Layer 8 of a small transformer language model trained on English Wikipedia (11 layers, counted from 0, width 96).
A neuron's activation on a vector x is squared ReLU(weights . x), where the dot is the dot product.
The model reads these tokens: " in" " ge" "ological" " sc" "iences" " and" " worked" " at the University of" " Texas" " Institute" " for" " Ge" "op" "hys" "ics"

The vector x that enters this layer's MLP at each token. A number n stands for (n - 500) times 0.0076.
0 " in": 395 594 583 474 425 594 492 588 474 462 563 532 500 365 414 474 431 377 231 587 666 502 520 453 734 518 476 386 660 565 554 341 553 256 605 683 807 446 475 304 330 288 468 582 634 583 499 505 522 365 290 226 589 276 514 335 412 553 719 358 165 513 552 434 693 365 386 449 631 468 722 593 586 308 628 895 380 587 597 517 314 685 672 594 521 479 475 542 551 650 605 449 511 456 455 445
1 " ge": 347 626 653 463 488 484 539 522 621 553 620 546 594 489 651 526 329 412 295 324 573 454 565 475 567 591 437 385 637 580 623 481 494 289 551 665 766 481 486 201 319 381 371 604 634 337 439 541 611 373 577 388 464 361 427 350 386 396 721 575 92 441 409 495 719 416 444 561 644 645 691 586 414 358 687 589 399 502 595 774 240 627 701 598 388 433 517 287 590 577 647 719 496 365 613 520
2 "ological": 552 599 516 477 396 581 460 434 433 530 580 684 515 502 449 443 439 422 303 419 580 361 514 477 699 541 370 433 596 438 410 290 481 296 432 690 731 390 396 248 545 237 324 570 649 462 491 572 515 376 314 352 675 427 526 205 378 452 727 414 194 569 401 531 623 457 434 337 663 514 786 642 370 399 521 821 287 472 536 730 336 622 651 702 509 490 446 400 555 626 654 690 613 417 506 495
3 " sc": 381 560 501 623 516 443 582 536 492 604 429 668 421 377 325 371 325 321 461 555 492 326 466 516 675 418 320 575 637 754 474 342 500 346 534 653 668 393 405 238 567 216 296 302 604 250 497 475 145 316 562 487 542 353 642 506 443 441 626 440 204 663 350 414 609 532 387 473 548 485 804 608 512 451 652 518 366 668 588 735 445 554 697 422 415 454 606 449 605 666 484 700 534 375 479 492
4 "iences": 380 550 571 482 336 428 428 435 468 558 615 391 626 357 488 485 479 230 356 289 540 256 596 385 618 581 419 457 592 619 493 245 527 382 532 609 613 352 520 354 413 404 329 536 632 403 451 561 549 308 472 405 575 427 547 158 585 448 791 485 49 530 312 527 621 496 433 371 546 482 857 591 394 280 540 677 399 387 320 712 415 650 649 706 365 545 413 465 462 558 480 414 555 414 524 493
5 " and": 331 656 449 421 513 465 457 548 474 466 501 556 551 404 383 384 330 284 298 659 522 367 491 371 661 608 337 485 631 483 520 365 475 433 508 687 737 376 460 328 503 311 322 469 561 537 274 636 432 398 357 415 616 392 564 190 391 550 780 398 70 467 445 522 483 476 375 460 670 503 775 677 451 376 573 665 404 500 364 657 394 655 601 578 463 491 365 448 354 802 605 722 469 527 507 352
6 " worked": 427 642 517 524 473 479 396 424 449 498 508 415 466 399 468 448 436 311 444 447 613 400 690 547 642 540 375 483 543 609 575 378 534 414 532 610 620 250 559 277 514 397 259 453 518 455 455 532 378 305 384 376 628 381 534 269 493 450 834 544 187 597 419 474 503 516 420 423 739 588 768 660 564 313 501 903 428 567 399 748 330 792 536 628 208 418 519 375 337 677 560 600 539 584 598 503
7 " at the University of": 377 619 635 505 469 535 406 536 393 498 561 413 490 501 372 363 433 445 453 611 707 338 726 526 590 548 457 485 521 451 752 506 485 380 621 504 793 314 542 375 520 412 431 510 575 287 352 497 511 220 498 409 641 273 457 294 503 543 728 549 78 500 504 450 742 405 465 308 668 497 742 518 437 415 446 794 240 544 598 612 371 809 499 671 639 510 525 386 554 557 633 699 496 565 451 467
8 " Texas": 481 501 599 570 393 519 491 611 472 594 540 427 623 301 533 479 516 297 405 491 538 181 639 580 647 517 540 478 537 608 816 368 582 408 571 635 774 272 366 240 492 366 315 468 628 230 329 665 572 420 515 420 543 332 614 390 496 466 814 431 216 467 393 387 753 482 576 426 694 570 568 472 470 527 593 629 334 418 454 641 440 710 675 746 576 434 567 412 562 716 585 695 454 505 391 430
9 " Institute": 390 560 593 425 306 540 424 562 598 531 607 458 662 349 543 436 448 386 472 516 524 173 656 621 421 511 445 426 500 434 786 375 642 499 536 563 735 243 562 335 526 458 370 657 586 196 471 639 463 170 488 405 696 425 539 279 504 459 797 531 141 579 256 317 709 491 564 428 631 523 757 464 404 438 597 614 446 425 593 658 514 681 643 645 440 462 525 355 515 440 559 482 398 571 563 416
10 " for": 339 606 661 404 438 504 400 762 501 465 411 627 603 488 460 494 485 347 401 660 521 179 482 401 501 618 430 548 521 469 558 417 605 494 597 642 700 191 438 273 704 420 452 401 603 408 381 577 509 372 395 368 520 328 517 171 537 465 731 475 22 521 591 466 655 481 524 454 671 614 767 539 506 396 547 750 267 647 579 673 516 598 622 659 553 527 474 350 491 607 547 622 517 610 423 459
11 " Ge": 282 541 767 490 545 434 571 613 654 613 710 516 620 433 566 605 357 426 279 359 596 338 619 545 401 633 433 393 474 569 739 439 341 342 632 598 661 455 529 297 367 342 291 650 535 331 416 564 543 417 625 451 472 532 453 500 541 438 589 617 55 464 494 429 754 478 553 489 658 696 631 418 436 411 643 448 385 677 658 682 172 586 589 548 410 476 436 300 457 567 594 755 557 523 668 433
12 "op": 362 542 633 495 386 622 489 661 438 485 484 693 498 342 621 480 383 468 377 567 574 441 531 590 475 537 303 436 511 510 582 421 575 340 546 757 810 303 404 444 610 250 316 516 776 351 478 623 367 525 564 482 485 562 702 720 318 317 427 439 310 694 515 248 572 526 545 521 586 592 547 658 401 576 728 365 353 547 376 651 371 646 564 684 370 514 318 506 700 724 722 754 587 444 701 521
13 "hys": 313 615 637 357 360 736 650 591 333 554 623 620 668 559 624 342 499 493 440 390 514 282 529 367 520 494 323 567 493 430 598 519 439 408 557 460 590 346 527 252 468 424 439 448 697 366 529 626 277 350 433 263 551 431 427 382 508 524 610 503 96 613 295 314 770 493 531 420 674 454 757 592 349 333 613 443 206 496 510 809 324 507 539 588 419 643 529 372 511 584 607 643 605 446 564 550
14 "ics": 398 644 617 508 412 472 425 596 463 571 579 500 675 435 506 522 403 271 481 373 440 124 547 460 638 626 438 535 416 468 623 308 495 344 520 570 689 300 435 365 599 380 352 491 752 354 493 606 405 399 525 448 554 498 553 194 506 479 737 304 116 491 197 348 624 463 474 492 554 529 761 497 501 281 717 628 396 322 380 735 552 625 705 732 453 459 375 426 417 582 488 536 502 453 493 513

Each question shows the input weights of one neuron of the MLP. A number n stands for (n - 500) times 0.003.

n63: 430 573 463 546 576 550 579 596 329 483 725 613 402 501 475 457 485 415 368 668 501 669 351 349 583 614 669 561 491 630 515 578 386 558 501 713 339 735 550 403 355 528 359 352 263 557 412 419 292 563 424 450 714 524 429 471 503 445 571 399 470 422 431 164 400 525 397 743 519 457 456 500 441 474 304 527 457 325 444 536 551 288 485 232 416 472 521 715 566 380 664 605 487 529 557 510
Its two highest activations, in order, are on tokens 5 " and", 3 " sc"

n186: 433 552 483 307 254 318 453 430 264 471 580 570 457 486 573 624 455 532 599 405 606 414 689 549 460 569 675 570 656 457 450 504 662 558 753 472 405 555 294 532 468 498 688 635 635 446 591 605 622 399 418 520 410 410 610 562 287 339 453 270 636 439 457 621 442 358 490 559 638 494 439 447 556 622 549 444 577 613 557 401 524 427 354 623 583 485 578 576 596 655 506 667 559 393 413 379
Its two highest activations, in order, are on tokens 12 "op", 8 " Texas"

n151: 307 420 446 493 708 404 625 512 667 348 455 441 461 479 545 558 430 493 610 228 512 528 246 510 506 430 512 592 557 531 431 371 394 353 692 416 594 806 522 465 595 428 509 377 484 403 539 594 701 434 448 478 486 395 540 524 470 445 515 487 339 459 451 456 436 489 557 581 432 491 657 537 429 517 499 576 658 557 514 353 398 426 520 288 559 529 557 565 523 395 490 776 442 589 661 554
On which three tokens does it fire most, strongest first? 1 " ge", 11 " Ge", 3 " sc"

n184: 443 445 619 588 564 566 478 521 707 445 369 540 517 669 418 605 316 509 300 540 510 572 448 236 603 423 477 496 438 585 448 582 495 437 716 489 547 509 526 539 413 412 564 334 664 598 419 462 555 724 469 447 484 341 608 405 508 459 626 561 611 379 653 570 312 442 570 382 502 442 446 521 614 299 484 527 494 454 631 384 513 517 173 636 552 493 502 544 539 523 481 632 389 490 601 484
On which three tokens does it fire most, strongest first? 0 " in", 5 " and", 10 " for"

n187: 599 430 444 391 465 461 435 434 498 496 554 457 536 634 582 575 473 459 548 416 627 394 441 493 526 408 577 404 630 480 493 473 535 527 558 539 400 518 529 390 479 554 416 428 511 459 566 528 465 586 469 514 600 528 651 349 539 480 586 463 543 454 423 489 570 629 599 390 344 354 421 524 698 471 468 501 532 335 321 516 441 447 564 505 445 357 285 469 538 413 577 446 489 608 384 348
Its two highest activations, in order, are on tokens 4 "iences", 14 "ics"

n83: 733 556 564 444 652 383 403 419 372 605 466 636 498 469 469 574 525 529 690 630 537 440 455 465 382 330 632 247 453 494 493 469 481 541 552 459 414 573 559 446 770 441 351 570 495 623 660 511 549 343 526 492 442 433 420 544 409 715 521 440 407 596 686 478 521 537 412 586 591 512 613 419 525 580 545 660 539 462 566 589 432 482 431 651 601 555 503 645 423 393 598 493 519 650 374 606
Which token does this neuron like most? 10 " for"

n129: 517 425 527 649 469 543 373 530 433 636 643 316 418 534 600 513 427 395 584 275 558 447 547 592 505 551 619 600 586 353 590 567 585 574 502 458 413 512 559 562 451 431 467 407 494 427 509 564 485 574 437 442 515 580 534 438 337 468 555 328 463 438 433 479 676 621 392 444 568 418 374 520 570 537 436 649 427 364 387 418 615 336 479 534 484 497 417 428 459 500 540 414 388 583 374 597
On which three tokens does it fire most, strongest first? 14 "ics", 8 " Texas", 4 "iences"

n40: 736 530 372 565 419 574 425 612 627 528 518 535 686 590 602 595 441 593 567 554 527 389 478 536 488 577 420 512 607 559 578 426 562 492 473 416 508 568 344 616 528 486 576 481 666 516 438 513 408 567 456 562 358 515 530 375 433 483 547 403 553 611 437 516 515 530 420 495 438 475 427 562 495 542 478 459 581 450 562 561 409 495 550 504 536 480 441 390 592 453 272 474 422 468 477 364
On which token does it fire most, and how strongly? 14 "ics", at about 5.3

n182: 622 478 488 402 531 377 501 552 501 334 558 487 546 445 574 436 615 496 516 471 374 299 550 375 456 557 583 435 439 582 824 655 658 537 515 511 501 442 344 625 434 454 574 701 482 479 457 628 518 460 598 585 472 386 502 668 333 460 603 444 537 501 526 389 419 376 530 366 430 309 311 385 465 450 406 608 671 581 394 366 427 410 596 543 542 604 524 412 674 620 667 591 406 569 373 501
On which token does it fire most, and how strongly? 8 " Texas", at about 28

n35: 538 607 417 578 587 635 324 463 438 559 568 567 591 521 575 548 433 501 529 402 476 640 663 455 523 403 430 495 738 245 546 495 434 571 412 610 388 527 378 479 292 407 557 487 532 384 573 380 395 512 432 450 572 626 474 416 580 481 452 492 615 370 446 621 307 542 298 667 425 523 446 574 656 311 378 626 559 780 534 455 357 602 476 465 429 463 597 489 391 488 479 540 449 431 563 580
Which token does this neuron like most? 6 " worked"

n145: 601 528 392 451 584 536 499 373 593 426 429 455 514 502 439 591 360 538 424 535 574 467 483 408 417 437 585 490 502 487 470 438 377 445 641 536 407 495 500 336 645 581 354 404 585 462 635 309 585 400 418 260 578 450 225 411 442 582 598 474 528 307 574 584 415 513 606 534 570 505 490 530 399 568 440 581 422 568 392 420 549 503 483 471 510 503 390 534 374 548 499 605 466 470 396 451
Which token does this neuron like most? 5 " and"

n111: 539 503 372 472 509 623 661 697 500 236 554 464 444 708 473 377 444 399 454 542 531 534 428 379 485 456 424 338 385 605 414 451 522 533 305 476 619 571 607 442 690 463 514 493 381 702 370 420 620 497 459 394 480 463 628 344 335 492 490 568 613 553 467 547 587 455 497 431 513 445 450 522 395 509 504 506 447 461 431 545 645 477 528 392 667 591 591 519 408 476 590 653 480 543 625 547
Which token does this neuron like most? 5 " and"

n120: 425 450 521 305 581 604 569 466 572 420 525 360 405 453 455 600 490 523 426 658 360 446 356 425 661 322 572 552 528 559 360 563 418 490 610 524 583 592 595 524 417 343 266 482 376 417 478 582 420 520 531 525 399 535 495 410 357 551 570 583 715 200 641 456 330 510 273 449 356 590 494 604 549 558 546 542 512 700 546 516 620 546 490 406 704 305 527 718 519 518 602 655 457 578 722 789
Its two highest activations, in order, are on tokens 3 " sc", 5 " and"

n179: 505 533 464 457 619 570 623 520 481 708 293 496 705 195 508 463 400 327 577 440 700 520 409 586 513 478 746 396 573 615 604 602 566 472 488 643 431 551 412 482 578 441 497 535 515 612 509 417 468 423 495 545 723 609 643 381 408 454 454 753 723 398 502 462 509 473 248 601 352 493 590 505 602 689 389 563 472 612 360 328 543 635 399 517 688 521 526 627 372 505 682 599 490 500 429 549
On which three tokens does it fire most, strongest first? 8 " Texas", 0 " in", 5 " and"

n34: 688 634 409 529 717 683 472 383 585 428 421 796 661 609 363 444 514 642 461 247 441 545 628 225 648 448 554 450 427 265 458 479 618 535 547 454 512 605 415 481 446 629 412 260 585 552 435 625 266 314 445 537 562 610 531 399 501 564 491 414 754 399 460 592 342 297 629 410 641 447 384 577 358 423 377 718 657 575 425 374 522 359 400 434 456 566 476 584 389 547 539 559 341 400 602 476
Which token does this neuron like most? 2 "ological"

n104: 540 433 542 515 488 393 547 368 642 616 427 416 519 577 564 479 380 523 543 423 471 332 361 382 374 560 471 446 677 558 289 319 395 513 596 580 517 584 459 414 433 508 527 519 531 484 610 481 510 513 337 433 593 554 462 394 422 413 527 481 432 453 395 524 577 657 499 540 386 257 575 462 543 616 473 524 504 393 513 438 484 545 638 569 474 314 479 665 278 217 441 442 641 493 508 594
On which three tokens does it fire most, strongest first? 4 "iences", 14 "ics", 2 "ological"

n97: 640 463 546 420 429 359 326 394 647 449 589 477 509 487 560 484 583 461 595 618 536 426 605 409 306 358 595 274 660 384 529 536 521 566 617 495 424 510 309 487 512 426 510 487 433 421 619 432 540 380 536 506 584 514 383 625 707 626 646 546 505 509 532 543 612 509 476 505 466 490 451 374 374 690 637 509 484 347 452 450 527 590 631 650 606 499 494 391 497 308 538 492 439 466 414 486
On which token does it fire most, and how strongly? 9 " Institute", at about 28

n135: 502 508 485 458 457 347 617 671 425 537 532 406 533 500 492 613 468 600 516 527 595 487 525 519 459 346 502 477 456 358 609 521 537 604 468 380 559 391 533 463 450 502 639 465 509 504 779 575 364 505 316 445 516 592 596 414 563 379 404 404 655 453 489 473 768 610 479 615 419 505 407 614 485 521 404 510 582 405 588 462 427 527 483 563 508 446 510 471 529 400 425 247 395 580 525 456
On which token does it fire most, and how strongly? 9 " Institute", at about 2.7

n85: 518 397 431 473 414 499 559 394 532 442 486 355 540 380 546 540 493 303 581 406 525 361 496 559 606 641 519 388 561 567 487 455 560 474 595 600 472 585 453 500 648 531 586 461 553 347 583 572 510 529 494 501 362 567 463 371 522 461 668 556 643 491 407 344 305 497 460 442 425 438 520 496 555 363 511 565 504 465 476 552 435 540 540 520 418 407 605 546 462 283 366 245 502 499 488 515
On which token does it fire most, and how strongly? 4 "iences", at about 38

n178: 539 487 451 576 644 549 756 545 454 664 293 544 739 551 514 589 240 487 453 620 316 598 412 485 376 601 585 373 352 474 555 644 551 460 667 658 354 645 505 408 435 447 610 362 635 540 523 452 501 704 693 496 360 554 676 566 590 632 510 524 307 505 646 656 534 676 606 362 312 575 526 485 534 415 717 677 446 463 490 552 410 388 573 519 394 492 566 615 774 286 483 538 502 549 615 424
Which token does this neuron like most? 11 " Ge"

n134: 559 622 346 482 357 606 347 490 466 387 549 484 519 511 452 781 431 686 761 435 514 530 567 404 561 427 510 586 645 373 499 714 482 571 413 531 421 558 228 541 487 432 630 504 603 526 762 474 438 485 637 516 345 443 533 558 607 680 576 415 438 518 504 574 621 514 508 718 488 707 628 546 476 642 554 521 363 394 617 426 513 334 639 398 604 568 576 466 469 506 440 522 540 581 361 502
Which token does this neuron like most? 13 "hys"

n127: 318 513 446 694 497 489 588 664 442 520 413 742 382 663 539 589 399 487 372 516 347 490 372 293 473 333 456 333 589 462 418 624 437 406 590 524 515 598 681 433 467 530 533 521 539 548 504 538 454 437 513 424 518 493 573 376 390 617 403 494 408 587 378 529 241 406 657 488 502 431 340 605 623 505 530 468 478 623 652 518 452 615 474 491 538 457 626 508 371 342 567 456 365 539 555 511
On which three tokens does it fire most, strongest first? 0 " in", 3 " sc", 13 "hys"

n14: 562 556 455 479 393 510 431 581 362 550 577 495 422 382 544 412 528 463 492 491 455 330 506 628 359 482 475 388 405 400 685 626 584 481 747 375 583 596 430 526 630 653 590 526 701 218 388 341 531 442 500 444 445 497 485 576 450 490 633 481 561 599 538 304 497 357 477 486 322 661 450 540 314 560 498 644 617 536 446 575 556 509 469 470 529 509 607 533 534 300 443 383 519 684 595 489
On which three tokens does it fire most, strongest first? 9 " Institute", 7 " at the University of", 8 " Texas"

n74: 610 584 419 670 476 369 630 758 620 425 643 621 552 574 523 595 559 383 529 697 362 467 532 546 443 680 479 385 492 446 448 547 458 428 648 537 452 524 577 482 675 694 566 457 287 466 613 594 516 518 394 547 516 453 519 491 358 666 661 605 351 371 466 464 617 528 679 681 476 379 429 575 391 455 471 416 652 564 436 570 600 456 477 305 353 410 459 555 594 333 436 666 480 388 516 455
On which token does it fire most, and how strongly? 10 " for", at about 1.8

n11: 493 599 398 455 624 501 627 593 577 622 674 624 493 548 463 564 428 468 540 457 571 495 414 665 479 304 657 470 533 619 511 533 203 455 290 823 460 670 464 823 553 658 569 506 476 547 683 592 478 326 599 661 422 497 490 467 361 647 293 384 486 454 540 365 466 513 543 475 412 532 453 775 492 270 608 549 521 517 232 568 577 640 489 421 415 510 265 406 329 271 356 546 393 587 493 376
Which token does this neuron like most? 14 "ics"

n108: 650 356 550 557 606 507 480 610 443 527 512 465 453 529 276 513 117 600 572 483 367 609 546 284 612 504 416 392 459 508 473 515 482 561 660 633 635 690 817 511 461 579 568 559 356 680 431 379 364 761 598 603 537 364 435 558 341 239 665 673 478 495 434 340 417 624 502 348 453 463 611 504 543 416 421 529 593 392 586 388 502 507 287 321 488 588 495 571 626 455 577 678 801 409 583 484
Which token does this neuron like most? 3 " sc"

n136: 625 513 499 544 652 490 456 422 514 422 403 662 274 495 363 455 532 599 557 558 394 400 484 558 503 516 485 512 416 270 487 384 509 465 464 661 392 527 471 569 714 352 438 587 496 470 646 450 453 550 248 481 601 439 537 282 485 610 559 555 550 446 628 434 491 739 580 432 432 346 625 437 390 454 524 554 543 554 459 454 505 423 553 632 613 484 480 509 460 425 577 344 354 452 402 574
Its two highest activations, in order, are on tokens 2 "ological", 10 " for"

n121: 386 508 294 453 615 436 475 519 518 523 307 446 590 632 395 589 437 662 581 378 460 530 426 450 388 368 671 695 666 703 551 425 243 595 654 667 486 547 485 408 634 450 613 243 495 525 712 672 358 721 385 382 415 609 389 556 371 341 639 325 458 342 586 449 564 344 527 477 442 539 512 412 466 510 346 662 490 727 367 469 533 502 536 394 343 560 512 318 474 543 524 568 676 506 440 630
On which three tokens does it fire most, strongest first? 3 " sc", 10 " for", 6 " worked"

n37: 373 678 497 261 541 666 604 581 393 330 547 406 513 725 581 551 374 553 447 666 446 580 381 655 442 617 561 471 432 347 245 448 542 692 533 388 408 800 311 589 399 266 395 521 403 588 370 476 453 621 244 411 414 639 464 524 396 437 472 483 502 543 321 362 631 533 598 704 497 556 523 517 479 421 465 584 631 530 626 573 337 578 413 372 414 572 667 555 618 385 558 440 402 399 603 465
Which token does this neuron like most? 13 "hys"

n180: 639 413 376 554 473 597 492 294 688 275 499 491 488 597 496 492 434 601 559 494 489 459 479 388 630 463 668 384 324 578 491 514 584 417 513 527 607 568 469 391 508 396 496 481 528 544 512 357 450 466 605 550 676 446 351 408 368 542 647 445 478 563 536 498 433 445 733 368 366 420 533 526 430 592 449 668 622 466 428 532 401 535 472 477 459 562 557 440 598 517 372 674 212 416 308 412
Its two highest activations, in order, are on tokens 2 "ological", 7 " at the University of"